Layer 3 of a small transformer language model trained on English Wikipedia (13 layers, counted from 0, width 128).
A neuron's activation on a vector x is SiLU(gate . x + bias) times (in . x + bias), where the dot is the dot product.
The model reads these tokens: " was" " " "6" "–" "3" " and" " a" "w" "k" "ward" " ." " ." " ." " B" "asketball" " was" " my" " p" "oor" "est" " sp" "ort" "."

The vector x that enters this layer's MLP at each token. A number n stands for (n - 500) times 0.009.
0 " was": 468 518 499 494 448 552 863 474 525 679 483 480 418 546 478 586 577 470 452 460 412 509 522 549 470 520 515 513 482 507 469 478 487 488 581 568 584 434 538 553 539 560 497 524 538 305 534 547 451 516 383 548 457 548 436 367 495 518 458 438 562 436 543 453 445 588 437 443 552 562 478 496 631 627 477 392 580 507 523 473 517 475 499 615 448 422 480 502 555 511 588 449 450 450 523 452 496 436 564 548 549 419 437 442 392 523 622 493 392 492 479 558 553 481 442 506 549 565 459 482 378 483 447 480 462 562 516 527
1 " ": 509 453 493 662 562 506 859 469 534 797 490 476 474 490 496 615 493 551 403 511 474 523 517 527 450 489 470 487 436 437 491 423 446 482 546 596 533 504 496 537 515 482 495 526 513 348 510 487 467 395 444 458 516 542 447 425 490 514 501 478 535 439 528 459 473 470 478 539 539 527 459 446 643 631 588 478 561 503 504 547 520 494 501 562 464 412 474 527 524 512 628 438 496 492 457 464 473 416 535 472 482 323 505 451 454 574 585 503 458 471 474 428 543 528 426 518 519 550 506 616 384 499 428 458 449 582 467 493
2 "6": 452 489 450 594 569 594 843 520 437 836 504 500 499 450 505 633 480 498 413 500 405 487 484 513 436 488 404 515 476 480 491 425 474 516 510 576 517 530 527 521 517 472 522 508 500 303 501 434 497 456 482 445 492 510 439 404 539 519 480 484 544 471 529 471 438 499 455 543 597 512 525 510 627 600 561 514 560 495 474 534 520 492 475 554 461 404 448 445 525 499 629 483 453 467 516 449 514 478 541 514 522 284 561 569 478 560 509 403 489 492 483 419 598 483 379 519 520 551 519 537 344 503 416 469 487 550 493 520
3 "–": 555 516 480 571 586 532 881 485 506 802 503 498 535 487 558 641 457 503 379 557 422 507 508 474 479 474 413 486 495 471 531 410 503 475 525 583 565 522 466 412 516 449 407 497 536 380 420 498 416 487 472 483 489 530 488 437 520 510 491 472 519 442 563 524 423 484 501 610 581 536 460 504 646 632 547 445 549 497 492 445 495 532 510 558 474 457 509 512 483 534 616 466 488 438 436 471 496 434 492 446 487 322 517 537 424 532 583 479 535 519 487 469 595 463 399 485 528 524 449 531 371 487 398 462 460 582 464 510
4 "3": 449 509 441 600 584 582 873 533 493 854 491 516 479 493 533 641 483 534 421 482 443 492 493 497 427 531 411 513 460 500 509 408 485 505 514 547 515 502 545 510 486 459 519 491 504 349 508 424 487 483 491 459 489 504 426 437 526 520 477 496 533 464 517 441 436 484 494 558 598 510 524 513 636 577 551 520 556 499 485 528 520 499 477 551 457 410 464 443 520 496 598 488 483 432 537 442 521 436 519 513 510 303 561 553 456 523 488 411 502 527 468 413 604 491 385 538 493 542 463 547 366 501 406 426 487 576 461 500
5 " and": 465 486 441 600 528 545 869 492 512 802 486 471 532 469 520 635 497 575 418 469 517 509 525 493 468 543 496 491 484 451 491 459 505 494 562 588 572 505 549 514 517 453 454 470 508 398 420 577 504 468 475 565 514 476 469 436 498 497 484 465 533 494 478 502 462 439 491 486 546 489 491 472 733 630 462 415 531 567 610 486 542 502 515 511 483 416 476 462 546 528 594 531 458 507 490 454 496 476 521 443 465 400 474 510 444 557 591 470 495 460 479 504 534 581 297 488 501 600 501 447 379 477 344 479 404 585 466 493
6 " a": 469 463 423 542 578 543 890 485 482 779 529 490 418 475 482 532 523 524 383 586 506 492 527 511 482 553 551 502 505 397 443 515 427 506 618 629 522 448 558 476 497 479 433 480 499 383 483 463 521 444 428 523 554 483 477 500 515 417 472 424 543 427 485 474 448 449 503 517 527 484 488 461 667 654 511 497 568 325 496 515 510 474 506 576 518 403 493 493 559 513 575 437 456 512 479 400 508 426 530 463 525 315 502 497 459 525 528 465 468 491 507 510 566 551 311 525 524 579 498 520 359 502 420 466 471 572 550 575
7 "w": 507 509 431 585 559 475 920 523 491 854 497 438 473 473 433 623 492 594 340 475 439 487 490 509 492 529 462 515 632 476 519 465 490 533 560 556 518 523 515 442 416 570 447 499 500 446 375 561 466 456 482 422 514 573 472 389 496 517 494 471 536 419 521 494 439 478 538 465 577 435 507 485 722 617 522 499 547 429 452 467 479 501 509 515 518 477 496 493 560 489 592 466 503 498 473 451 497 458 498 495 510 406 588 593 469 569 578 441 531 490 474 325 508 517 406 486 494 596 454 541 289 508 432 485 493 574 515 506
8 "k": 465 474 502 609 574 445 911 488 465 837 437 506 503 539 455 622 509 567 347 513 497 503 527 446 509 547 371 508 561 489 500 412 510 509 546 560 529 552 514 449 460 517 518 500 505 470 476 498 430 449 564 455 540 520 457 453 482 526 492 427 526 460 505 463 430 537 497 551 625 465 526 527 692 631 523 476 518 420 478 463 506 452 495 541 522 472 483 462 483 486 610 499 518 490 467 472 507 502 485 453 545 404 501 447 476 580 586 527 533 489 498 381 605 541 325 514 501 566 494 487 274 501 400 493 476 501 502 512
9 "ward": 478 453 513 639 660 472 961 543 474 733 498 504 448 510 578 577 498 541 384 563 354 505 496 478 563 522 436 505 505 491 481 353 467 513 583 568 532 504 485 443 505 463 458 551 498 399 487 483 533 396 476 481 495 500 484 484 481 538 492 460 532 441 558 567 460 486 535 425 573 454 517 529 667 590 485 555 541 521 445 501 505 482 487 492 523 425 502 440 516 514 575 460 466 466 482 406 518 413 424 534 509 437 487 532 464 552 639 490 511 499 476 482 563 495 360 460 483 585 502 522 284 517 402 488 517 493 468 506
10 " .": 519 524 517 672 647 550 961 462 516 728 473 435 457 520 535 609 495 508 482 486 517 497 517 537 453 484 451 478 482 510 462 416 460 482 585 543 537 630 552 429 461 347 430 443 487 442 435 508 470 528 576 504 483 457 473 402 492 490 539 428 517 463 539 474 457 473 514 616 547 475 449 529 680 621 556 499 451 509 469 457 482 496 495 558 479 406 454 517 522 524 524 478 488 464 506 434 496 375 534 559 498 302 461 503 519 571 520 422 479 531 504 438 622 587 419 516 526 597 454 504 376 486 367 468 477 504 487 524
11 " .": 517 526 514 673 645 553 966 460 511 722 474 435 450 519 539 609 495 510 485 486 520 498 518 538 453 482 447 480 482 509 462 418 460 485 583 544 539 632 553 426 456 352 431 443 485 446 439 507 472 525 582 503 484 457 472 406 492 490 538 421 516 464 532 479 461 472 515 616 550 476 449 524 685 620 557 501 447 505 463 458 481 495 493 554 480 400 452 517 524 524 530 476 489 465 504 430 495 378 530 558 496 308 465 506 520 568 522 422 482 528 505 434 617 591 419 517 525 598 456 503 379 485 373 468 477 501 487 529
12 " .": 519 524 513 678 641 550 970 463 510 717 475 436 450 519 543 608 490 510 489 488 519 498 518 537 451 476 445 482 476 508 463 416 458 485 581 539 540 628 554 424 453 353 431 443 484 449 437 505 473 526 580 505 485 456 474 407 494 489 539 420 515 464 528 480 462 470 516 614 552 476 447 522 691 617 561 500 445 506 461 458 480 496 492 552 481 402 452 516 522 525 533 479 490 466 500 428 495 380 527 558 496 310 467 507 518 568 528 420 484 526 506 435 610 592 418 519 524 602 460 503 381 486 377 469 478 501 487 528
13 " B": 454 477 465 626 608 519 829 480 499 705 501 488 431 450 509 556 511 465 410 559 427 506 551 523 449 429 409 480 511 457 469 355 463 510 523 539 473 489 493 487 486 468 425 538 493 377 480 486 519 483 548 457 540 547 463 431 483 543 504 504 535 449 500 562 410 530 521 546 558 504 542 511 687 639 546 480 502 358 430 464 479 530 484 556 484 381 485 519 547 475 565 526 523 509 492 445 484 456 464 570 500 377 449 545 484 592 556 476 594 517 495 495 554 530 447 530 508 594 592 552 296 492 364 490 525 508 563 531
14 "asketball": 527 464 505 573 530 524 886 470 536 845 512 498 428 452 579 615 521 559 422 569 442 498 490 513 533 504 462 512 579 496 523 342 455 516 533 489 527 538 482 465 457 411 466 526 479 487 522 456 574 437 457 469 542 538 509 423 498 507 488 430 534 480 511 478 517 509 532 477 560 505 534 463 693 548 441 486 462 486 410 528 490 461 474 474 494 377 539 467 472 533 595 408 546 480 471 409 505 390 453 548 501 354 477 536 474 508 614 547 530 461 466 422 497 476 434 514 475 587 458 469 399 508 430 487 555 496 537 571
15 " was": 505 475 469 590 498 486 976 462 482 787 522 495 495 486 427 573 501 515 391 508 391 499 535 489 500 528 484 526 519 415 459 430 441 474 596 554 539 417 564 513 529 483 469 462 504 433 466 461 556 499 481 564 534 473 470 449 522 521 467 504 488 498 445 562 464 466 576 407 554 559 482 467 715 635 543 586 456 492 466 508 533 506 515 548 434 444 510 509 544 512 533 500 408 526 477 413 495 371 464 515 475 362 525 546 513 540 613 462 467 494 487 428 592 529 424 500 470 571 472 504 346 484 375 442 493 513 480 476
16 " my": 437 457 496 619 567 490 858 459 544 691 501 463 530 490 500 561 525 471 393 504 438 501 481 464 429 552 472 463 529 460 492 479 498 540 588 596 514 410 529 522 452 536 481 480 487 390 372 483 571 517 519 474 612 499 529 582 505 385 491 505 499 466 535 508 440 462 541 545 501 472 518 462 671 533 555 486 431 402 505 503 528 469 507 586 531 405 475 516 553 512 619 460 428 497 489 379 503 464 559 449 529 292 456 468 443 516 598 331 520 489 507 408 560 638 351 535 588 588 508 435 463 497 439 464 473 527 564 478
17 " p": 534 446 520 703 549 533 860 543 508 740 510 431 547 467 503 574 533 514 415 527 463 524 492 486 522 459 429 504 497 435 430 447 480 496 561 548 552 539 513 447 434 392 476 470 484 438 455 506 456 420 480 508 529 539 475 489 483 589 545 437 518 491 530 538 439 466 488 590 554 538 498 451 614 589 579 445 543 363 455 477 528 532 492 550 508 356 475 527 541 503 504 490 515 532 458 410 478 571 475 481 445 308 479 581 393 564 560 480 561 432 511 499 591 599 379 510 533 620 464 511 414 493 432 511 453 479 466 508
18 "oor": 486 465 455 625 545 580 930 486 508 755 493 503 468 428 507 569 479 513 420 536 378 498 482 483 441 555 435 498 552 439 486 324 459 551 590 550 499 521 483 527 553 518 522 503 478 493 428 535 564 413 417 457 559 516 495 496 509 550 478 484 530 470 499 529 446 509 532 483 575 487 546 481 767 573 504 423 436 453 462 500 515 480 491 458 499 423 502 431 492 511 594 471 521 529 505 421 518 453 463 478 528 347 484 534 427 524 561 472 501 505 483 415 488 525 341 500 480 610 503 522 400 511 455 489 559 529 536 526
19 "est": 527 512 425 701 618 476 851 540 522 774 499 472 531 476 501 525 511 528 462 579 441 525 493 460 492 484 418 546 630 468 447 397 499 485 568 462 494 498 545 461 521 451 479 486 468 388 449 532 546 412 447 466 542 562 500 419 484 534 468 510 501 487 495 582 473 485 508 450 586 409 542 481 677 545 513 549 498 446 491 526 506 493 490 511 457 443 486 455 542 502 504 434 474 562 468 427 508 463 484 527 523 405 505 500 444 573 657 535 525 441 504 372 554 500 319 508 456 608 476 524 269 521 392 503 543 450 522 497
20 " sp": 576 416 506 705 551 539 838 540 528 750 512 433 525 420 461 602 563 488 376 463 373 497 478 505 534 420 425 497 477 466 504 445 521 513 541 535 519 557 501 481 450 470 491 449 472 433 418 518 514 498 434 442 578 537 517 486 508 561 534 477 523 429 479 493 464 459 537 455 540 549 533 436 648 612 526 480 457 401 418 494 521 468 474 549 529 368 515 552 542 495 526 485 516 522 414 423 481 499 470 438 517 283 524 591 402 568 569 461 548 444 509 474 538 528 432 504 581 614 581 510 366 491 454 531 491 566 506 497
21 "ort": 538 490 457 740 585 527 845 572 563 717 494 515 501 454 552 546 486 500 396 551 418 520 487 458 494 542 379 520 550 476 497 342 517 497 600 531 462 580 485 486 521 494 467 456 475 388 503 495 576 463 451 460 514 477 457 507 491 550 483 526 514 515 534 506 526 535 486 429 566 444 478 510 638 492 524 523 537 468 476 475 521 509 518 502 469 463 481 455 539 496 547 454 470 481 477 422 513 439 450 428 507 394 482 506 472 591 596 530 486 470 501 426 575 522 304 497 484 696 443 513 310 522 368 486 607 495 441 548
22 ".": 520 438 496 635 608 503 968 531 473 712 537 515 536 490 498 607 514 512 391 521 474 498 525 553 491 505 449 498 478 493 438 390 453 494 553 520 487 518 522 494 465 480 474 440 493 514 399 547 504 460 485 493 483 503 484 435 502 552 516 480 519 497 494 524 443 511 505 580 580 504 494 496 692 594 616 501 540 482 496 444 501 482 488 508 484 514 483 447 528 520 538 481 465 515 474 442 490 457 475 501 487 291 487 505 503 548 627 513 422 503 503 431 577 513 400 527 555 583 414 492 337 500 366 451 457 509 478 453

Each question shows the input weights of one neuron of the MLP. A number n stands for (n - 500) times 0.0011.

n121 gate (bias -0.011): 480 487 774 558 416 379 541 474 573 516 411 705 565 583 338 456 500 446 539 333 455 602 375 607 591 648 345 422 451 561 458 457 402 454 512 467 343 596 458 596 523 373 474 685 570 609 590 425 528 733 591 475 419 605 556 536 494 413 262 587 517 519 433 241 449 556 465 510 547 735 463 535 512 420 329 557 467 682 365 383 649 533 453 613 440 671 574 594 497 408 527 669 362 362 451 686 468 429 500 332 583 257 481 563 603 250 409 383 432 535 532 507 592 555 541 555 424 300 463 563 305 313 671 646 563 464 610 497
n121 in (bias 0.105): 497 503 253 386 593 470 477 655 631 495 485 394 388 517 608 355 583 440 511 667 373 430 514 485 425 355 605 741 596 627 478 489 425 635 535 546 431 379 425 437 526 428 566 463 382 340 445 494 625 248 483 503 378 500 426 486 508 417 536 530 562 566 505 523 429 428 467 470 314 345 448 545 405 434 463 613 546 446 567 541 353 487 554 560 513 480 503 654 616 481 603 491 581 478 384 530 585 545 506 627 288 577 354 494 334 524 379 505 641 443 615 608 673 425 514 453 457 622 509 399 441 585 431 511 473 378 447 295
It fires most on token 18 "oor"

n81 gate (bias -0.079): 508 554 480 514 387 607 485 545 481 548 562 508 529 322 547 646 277 461 582 666 706 608 358 632 574 422 515 445 452 514 503 602 431 513 414 446 467 573 554 435 642 638 333 609 325 377 408 547 541 575 308 671 503 524 505 641 263 378 516 602 503 557 596 500 656 537 469 408 445 474 497 609 609 455 535 546 443 544 489 451 471 502 616 508 556 492 510 567 521 510 538 466 552 477 422 500 438 439 422 511 477 361 451 460 513 534 349 522 521 636 477 492 392 474 405 748 468 500 356 544 518 467 432 554 393 506 478 269
n81 in (bias -0.109): 439 465 605 539 435 483 515 547 434 530 346 430 618 550 385 437 538 395 560 507 587 534 404 525 404 469 602 490 554 383 507 598 483 474 427 677 555 459 478 434 569 545 393 413 366 498 436 679 439 591 586 489 572 289 545 630 309 540 433 480 591 518 621 507 533 418 569 525 538 451 507 528 556 535 531 490 500 315 387 558 571 544 547 483 609 451 461 603 477 471 465 537 610 516 373 388 511 389 442 527 569 509 489 545 539 550 419 494 477 401 595 529 468 410 570 558 583 529 431 575 480 435 445 372 433 556 324 433
It fires most on token 6 " a"

n43 gate (bias -0.111): 406 759 546 421 437 414 473 389 553 507 644 768 471 463 551 512 411 389 413 548 371 591 541 559 425 591 345 609 481 497 442 549 446 398 466 591 493 531 602 474 372 396 631 559 374 532 601 240 348 537 347 453 557 644 456 593 503 580 564 728 574 471 565 664 394 400 343 609 540 636 515 531 497 516 469 529 393 425 563 527 589 492 503 497 500 465 526 531 347 626 589 549 512 431 397 503 426 523 459 485 466 369 419 375 362 365 389 597 537 410 435 442 500 312 356 384 458 401 551 639 599 513 522 779 346 573 396 583
n43 in (bias 0.023): 523 448 449 456 587 421 556 521 543 446 407 430 464 553 482 563 292 527 537 464 397 265 575 419 562 538 500 498 552 596 596 596 541 549 536 491 492 484 495 695 478 390 380 488 471 403 608 483 439 462 481 467 413 491 396 372 442 529 512 320 374 356 357 510 552 610 381 505 466 624 582 533 554 597 459 299 528 498 428 521 458 455 387 481 399 441 624 552 544 491 505 520 510 514 540 585 393 593 500 480 314 494 606 470 564 548 526 485 512 594 332 495 444 364 640 505 441 535 478 558 518 400 520 517 563 449 488 535
On which token does it fire most, and how strongly? 3 "–", at about 0.2

n206 gate (bias -0.092): 383 455 354 715 578 371 532 534 418 557 550 439 439 511 546 514 506 563 569 326 631 465 413 438 370 685 670 448 491 526 469 487 500 519 428 375 372 454 453 473 415 605 699 413 406 566 500 618 334 589 374 603 477 598 587 483 577 568 597 333 365 533 505 532 214 509 685 445 535 577 594 524 406 539 564 379 458 452 477 452 544 490 500 296 588 455 426 372 409 594 573 347 506 492 576 443 394 467 566 555 512 554 361 363 368 626 511 457 470 538 514 659 326 577 589 497 458 566 594 559 505 597 550 494 529 488 626 747
n206 in (bias -0.033): 454 509 415 520 683 551 482 487 522 413 530 489 365 489 373 441 512 517 500 603 470 448 382 339 519 511 528 401 493 556 424 610 486 485 433 480 561 515 657 513 538 560 461 506 484 549 633 403 536 418 540 568 435 480 460 550 258 564 422 579 394 461 522 461 524 575 613 408 484 384 457 615 490 451 481 410 595 474 498 490 526 435 481 464 567 568 451 452 440 502 422 581 559 740 522 442 491 420 443 370 491 414 555 544 603 418 415 508 601 572 562 541 477 589 500 459 624 434 511 526 471 561 438 500 561 445 353 463
On which token does it fire most, and how strongly? 3 "–", at about 0.25

n242 gate (bias -0.167): 572 610 611 539 371 683 498 588 548 370 570 569 626 458 526 533 434 427 317 418 555 423 495 635 527 511 405 698 373 421 389 445 407 413 538 490 604 552 446 588 410 622 663 514 388 456 461 627 649 510 287 638 344 529 484 545 479 470 479 545 564 365 579 597 547 375 461 304 524 456 320 534 441 570 441 543 462 517 478 500 503 580 479 630 643 481 638 446 560 487 438 494 401 531 567 471 518 537 589 583 511 507 454 602 492 380 524 427 534 653 497 497 519 568 515 337 500 325 620 388 485 476 503 535 727 448 598 584
n242 in (bias 0.018): 599 528 436 344 548 502 577 418 422 370 539 493 547 656 531 287 439 445 561 462 392 636 498 460 404 467 549 565 577 502 549 553 570 446 433 545 345 438 572 390 567 326 369 457 469 585 440 609 378 506 507 453 527 561 595 392 507 369 484 515 349 583 643 422 389 417 641 544 460 606 589 649 581 542 475 617 474 483 606 487 428 615 518 438 446 479 353 507 412 526 393 574 621 410 594 539 537 512 523 488 353 472 527 555 482 457 563 491 514 592 541 524 439 512 434 544 495 602 488 515 425 481 509 374 520 510 527 540
On which token does it fire most, and how strongly? 1 " ", at about 0.22

n227 gate (bias -0.148): 539 548 441 435 426 450 630 485 512 388 434 577 644 544 431 414 338 468 503 460 590 645 619 406 543 584 503 669 642 384 464 575 442 349 551 671 244 436 522 488 570 412 527 523 427 415 643 595 617 454 433 556 564 682 247 355 541 346 544 545 528 523 450 438 477 529 472 637 473 585 650 503 437 444 410 629 494 552 653 552 450 567 290 560 423 506 418 574 477 517 551 487 393 512 344 625 546 456 629 341 509 410 434 398 383 327 464 503 353 737 399 568 516 509 477 400 340 553 464 342 551 492 370 729 394 730 597 557
n227 in (bias 0.031): 414 517 492 621 373 518 467 465 462 486 554 564 220 478 497 663 637 553 650 485 440 377 663 497 505 406 536 439 442 574 456 606 538 392 456 484 450 343 531 539 646 415 415 410 684 485 464 359 500 511 607 502 731 607 522 446 537 465 402 629 518 563 489 441 465 643 456 483 549 345 579 396 590 465 450 527 395 464 505 527 556 491 483 470 573 592 498 431 412 560 420 518 467 517 465 490 430 561 567 430 615 539 593 521 539 450 542 495 374 311 397 454 415 478 500 502 690 528 651 518 397 537 582 432 474 591 606 563
It fires most on token 0 " was"

n99 gate (bias -0.088): 627 497 353 406 300 663 365 672 471 682 565 503 550 489 367 477 405 393 620 339 434 532 520 500 453 605 474 483 506 442 407 579 468 478 472 477 469 577 399 563 468 474 585 517 526 381 326 628 383 444 488 521 633 571 546 531 353 574 427 530 625 472 555 532 525 431 678 450 571 575 436 482 557 585 610 506 491 600 659 263 403 513 511 517 637 311 437 549 525 503 517 672 474 654 455 423 388 620 503 509 422 443 454 545 625 670 461 410 422 575 536 646 259 583 516 380 529 428 422 430 551 407 612 543 389 659 521 426
n99 in (bias -0.059): 522 470 431 405 411 614 449 535 582 588 570 534 446 510 449 601 588 457 539 470 416 513 557 497 503 552 599 338 435 530 571 477 695 564 637 527 453 546 331 514 565 605 659 472 513 529 471 548 450 484 495 744 558 510 661 527 529 525 546 739 516 471 327 505 481 563 560 493 576 427 470 415 557 639 509 471 405 583 649 320 347 611 433 465 476 438 483 458 558 488 495 549 462 498 374 447 435 500 442 343 453 374 422 390 432 540 613 574 556 474 366 467 392 609 512 439 405 553 465 459 500 441 586 465 552 545 412 536
It fires most on token 5 " and"

n37 gate (bias -0.080): 517 623 520 569 517 468 567 257 492 450 567 558 445 544 396 483 518 353 641 423 462 454 453 479 497 494 462 480 597 480 439 440 646 533 428 520 506 443 512 435 392 492 717 488 554 549 489 624 503 442 417 468 477 461 334 564 420 670 370 369 450 448 479 512 350 559 576 563 470 371 517 434 419 450 537 473 573 490 609 564 750 566 500 568 385 472 462 636 569 422 638 594 646 505 374 601 354 563 374 436 524 541 326 435 492 401 422 520 478 417 249 341 642 346 522 580 740 351 509 418 416 458 492 303 452 645 456 603
n37 in (bias 0.028): 484 459 417 474 549 529 485 432 514 600 502 500 645 498 299 523 564 507 617 567 575 627 636 543 339 359 570 360 524 542 403 570 500 601 648 479 697 531 500 606 562 541 515 506 468 449 409 491 559 434 437 667 549 511 463 480 393 353 457 415 612 606 510 545 398 408 416 578 516 493 493 425 498 585 476 517 585 481 463 415 399 551 555 546 541 414 436 526 549 447 429 526 383 465 641 547 603 426 527 500 524 564 478 275 498 629 489 456 525 445 469 446 488 507 461 446 557 451 458 504 399 518 558 509 433 365 548 421
Its three highest activations, in order, are on tokens 0 " was", 8 "k", 1 " "

n55 gate (bias -0.079): 373 595 503 623 631 353 471 637 536 476 537 494 497 442 364 561 442 431 612 624 474 402 530 385 523 658 389 418 377 512 535 530 448 494 508 519 569 384 544 407 310 356 662 678 521 491 416 561 434 487 439 553 555 280 446 562 471 584 512 443 637 274 692 420 497 693 556 503 634 396 461 656 437 522 547 426 617 635 564 492 465 516 454 386 676 636 416 543 596 430 431 509 381 274 592 277 440 333 625 531 472 524 432 291 544 449 582 459 433 613 549 537 306 591 629 430 341 558 497 448 441 489 317 497 548 638 528 506
n55 in (bias 0.037): 436 469 416 658 403 573 598 561 419 444 509 373 408 682 439 491 491 416 687 429 597 471 522 520 408 494 470 463 600 594 585 420 426 362 465 361 568 427 687 557 542 387 488 565 667 389 410 408 471 619 654 555 417 380 640 539 292 354 431 553 552 400 567 405 573 476 608 671 442 589 509 583 451 534 537 539 587 485 582 429 609 658 465 551 476 494 378 651 418 458 430 608 429 413 478 421 368 459 641 627 752 515 511 423 386 509 676 510 459 479 607 434 437 536 430 604 660 372 404 535 406 498 458 578 465 536 561 471
It fires most on token 10 " ."

n29 gate (bias -0.155): 480 564 375 642 582 563 451 340 487 462 395 285 280 291 460 531 540 357 616 272 471 738 583 479 515 477 682 699 684 497 596 453 617 586 622 430 314 539 585 604 480 564 504 653 541 464 683 590 446 561 654 601 596 400 544 490 513 497 556 489 412 539 537 452 592 376 198 533 467 449 623 385 577 588 309 337 436 500 476 360 559 563 571 426 653 380 679 583 579 619 281 366 524 575 453 389 448 579 407 531 542 534 564 468 552 532 599 485 395 260 368 483 687 641 519 329 257 440 643 546 535 375 569 399 532 486 399 268
n29 in (bias -0.023): 469 429 556 686 573 315 523 341 563 549 506 384 491 500 556 462 383 232 697 352 589 471 642 419 513 523 534 570 675 445 542 656 719 520 426 526 519 486 470 392 523 601 601 581 610 597 553 403 448 559 675 556 599 585 526 508 483 396 523 367 470 436 405 432 569 452 697 394 500 447 445 445 530 606 538 466 477 552 448 414 503 513 453 440 397 426 569 492 358 527 454 308 474 331 591 439 456 464 396 459 668 388 582 588 433 433 593 508 441 581 522 509 494 590 407 444 330 551 616 394 693 366 589 354 584 694 592 512
It fires most on token 22 "."

n161 gate (bias -0.103): 598 412 372 526 373 454 423 459 481 525 454 372 398 519 787 421 562 487 486 542 457 675 456 641 376 824 423 416 607 492 394 421 542 340 454 475 500 505 639 447 483 483 448 443 629 645 379 503 610 488 435 583 441 593 431 625 522 506 413 614 664 396 477 480 500 398 520 527 421 494 483 356 519 438 558 515 384 507 595 508 516 594 476 528 526 300 436 665 661 608 530 434 565 602 489 449 582 543 659 611 402 585 563 491 352 491 467 452 551 445 508 775 509 575 376 392 539 544 416 600 469 602 495 489 490 536 557 483
n161 in (bias 0.112): 512 400 591 483 539 480 504 595 378 514 478 653 581 727 554 505 664 530 429 565 403 500 448 390 411 488 444 529 641 293 469 622 471 587 547 541 574 493 385 498 536 551 598 591 524 563 579 378 534 545 619 525 439 388 627 441 444 570 413 422 405 468 496 640 328 369 490 563 421 617 549 357 515 416 446 402 505 528 614 470 509 489 575 555 557 524 512 573 591 562 474 408 456 516 621 502 590 512 421 713 347 576 466 447 419 538 462 342 493 487 452 473 468 495 507 427 474 596 481 467 478 437 540 543 498 557 580 562
It fires most on token 16 " my"

n162 gate (bias -0.031): 278 559 562 594 515 619 423 407 637 461 663 525 491 530 626 602 576 338 562 448 500 558 489 527 459 477 564 442 643 523 357 555 642 374 500 400 440 340 431 296 397 377 472 583 569 649 417 535 654 379 491 588 404 571 491 724 531 506 458 485 420 426 628 670 556 332 556 528 464 463 529 715 500 360 532 485 483 461 587 495 522 424 617 566 559 407 332 565 517 492 503 565 396 528 528 470 470 564 649 459 378 358 365 602 492 539 464 407 439 682 508 538 412 611 440 338 603 513 655 448 463 535 473 355 392 344 465 375
n162 in (bias -0.049): 593 439 564 569 560 374 491 667 374 435 500 432 547 295 488 582 586 381 539 495 694 390 410 455 606 606 531 546 452 516 511 498 331 484 495 539 435 366 486 510 592 352 500 564 468 477 510 500 431 604 522 582 437 513 567 426 617 481 521 367 581 484 439 453 474 466 525 323 634 512 416 548 357 594 582 348 406 449 459 534 362 471 658 465 723 622 549 419 526 463 471 450 465 554 463 404 682 383 606 351 601 573 497 480 414 557 568 500 456 528 567 604 536 497 492 508 583 637 762 517 485 672 500 473 571 431 583 461
On which token does it fire most, and how strongly? 4 "3", at about 0.17

n117 gate (bias -0.148): 331 395 503 652 579 648 426 350 574 482 594 557 532 544 343 457 645 497 472 438 668 536 573 530 479 529 468 523 368 323 465 595 280 370 452 613 596 528 487 503 614 490 340 492 572 450 384 553 528 314 546 581 588 375 458 503 318 539 503 435 721 516 574 487 475 473 446 591 342 465 503 579 469 578 311 503 407 689 503 319 421 756 672 432 564 519 300 619 447 536 548 594 516 488 577 472 621 500 111 543 372 439 579 476 538 510 643 445 591 314 519 599 467 450 460 538 597 485 445 354 374 435 446 645 250 642 380 618
n117 in (bias -0.075): 521 550 424 412 617 460 461 531 605 398 617 455 614 530 448 546 446 486 394 399 646 468 439 371 419 391 642 378 407 437 453 575 461 465 369 591 429 572 637 364 572 483 505 453 464 451 465 466 527 429 483 650 527 578 555 535 544 541 479 525 522 488 456 429 466 344 537 486 455 445 401 569 617 442 469 669 407 498 578 556 395 506 532 371 403 526 472 609 495 595 579 607 600 512 507 560 424 502 426 330 555 450 507 561 486 437 554 411 586 452 475 627 367 547 390 486 426 562 505 509 636 555 572 536 337 390 428 405
It fires most on token 5 " and"

n72 gate (bias -0.159): 511 537 566 426 404 359 540 485 587 515 676 541 418 460 508 419 456 547 389 618 391 515 548 323 438 496 554 581 381 439 363 535 519 448 563 486 251 493 539 285 606 352 404 503 306 661 653 165 640 510 435 567 508 451 357 300 412 334 463 397 539 489 462 508 701 595 535 335 470 902 309 692 457 444 477 613 685 636 423 575 493 547 450 481 593 314 496 654 672 434 534 642 454 438 594 660 565 283 653 492 607 411 486 595 621 532 470 329 665 844 757 249 667 588 475 526 515 381 261 674 535 317 546 704 250 407 609 638
n72 in (bias 0.028): 542 565 493 393 447 564 606 242 653 466 463 494 670 481 335 606 566 397 551 539 623 693 468 344 425 678 643 579 705 457 346 596 550 366 465 471 522 711 653 365 552 441 443 408 372 711 478 460 478 512 566 588 341 345 682 487 576 343 500 507 517 314 610 670 496 462 558 446 454 709 296 645 443 437 690 573 425 462 556 432 421 634 630 383 463 349 500 549 595 497 415 514 288 572 581 305 606 487 458 537 449 571 660 634 472 324 468 453 443 449 541 587 500 443 547 382 500 603 362 526 470 377 442 510 392 671 375 296
It fires most on token 15 " was"

n221 gate (bias -0.010): 509 431 522 333 368 503 525 530 455 558 462 512 503 468 441 482 468 520 423 582 515 429 348 601 404 419 451 500 377 714 515 464 617 565 249 653 201 643 468 561 442 636 404 495 549 509 316 349 489 519 552 424 426 650 386 482 521 249 562 401 456 596 544 516 654 694 613 427 416 523 424 728 358 422 553 610 554 650 518 565 532 492 437 464 432 446 430 660 582 576 621 563 451 535 584 480 529 388 461 307 358 546 652 599 485 545 455 377 802 484 569 444 500 412 353 459 406 332 460 514 525 511 511 566 417 400 541 528
n221 in (bias -0.206): 515 384 589 476 611 519 545 472 396 468 587 564 406 518 587 733 422 585 359 518 513 468 415 492 551 373 413 635 467 410 528 572 553 518 417 394 514 553 440 422 356 576 532 598 550 636 460 340 398 545 595 500 532 544 599 582 589 437 444 495 508 578 369 513 500 379 432 556 530 554 563 450 514 430 505 408 500 418 429 646 437 584 493 458 404 456 571 433 487 485 594 470 683 563 479 472 625 490 289 449 585 453 784 701 515 533 636 401 581 473 592 324 468 419 525 475 539 582 532 476 605 408 395 542 384 433 430 503
It fires most on token 0 " was"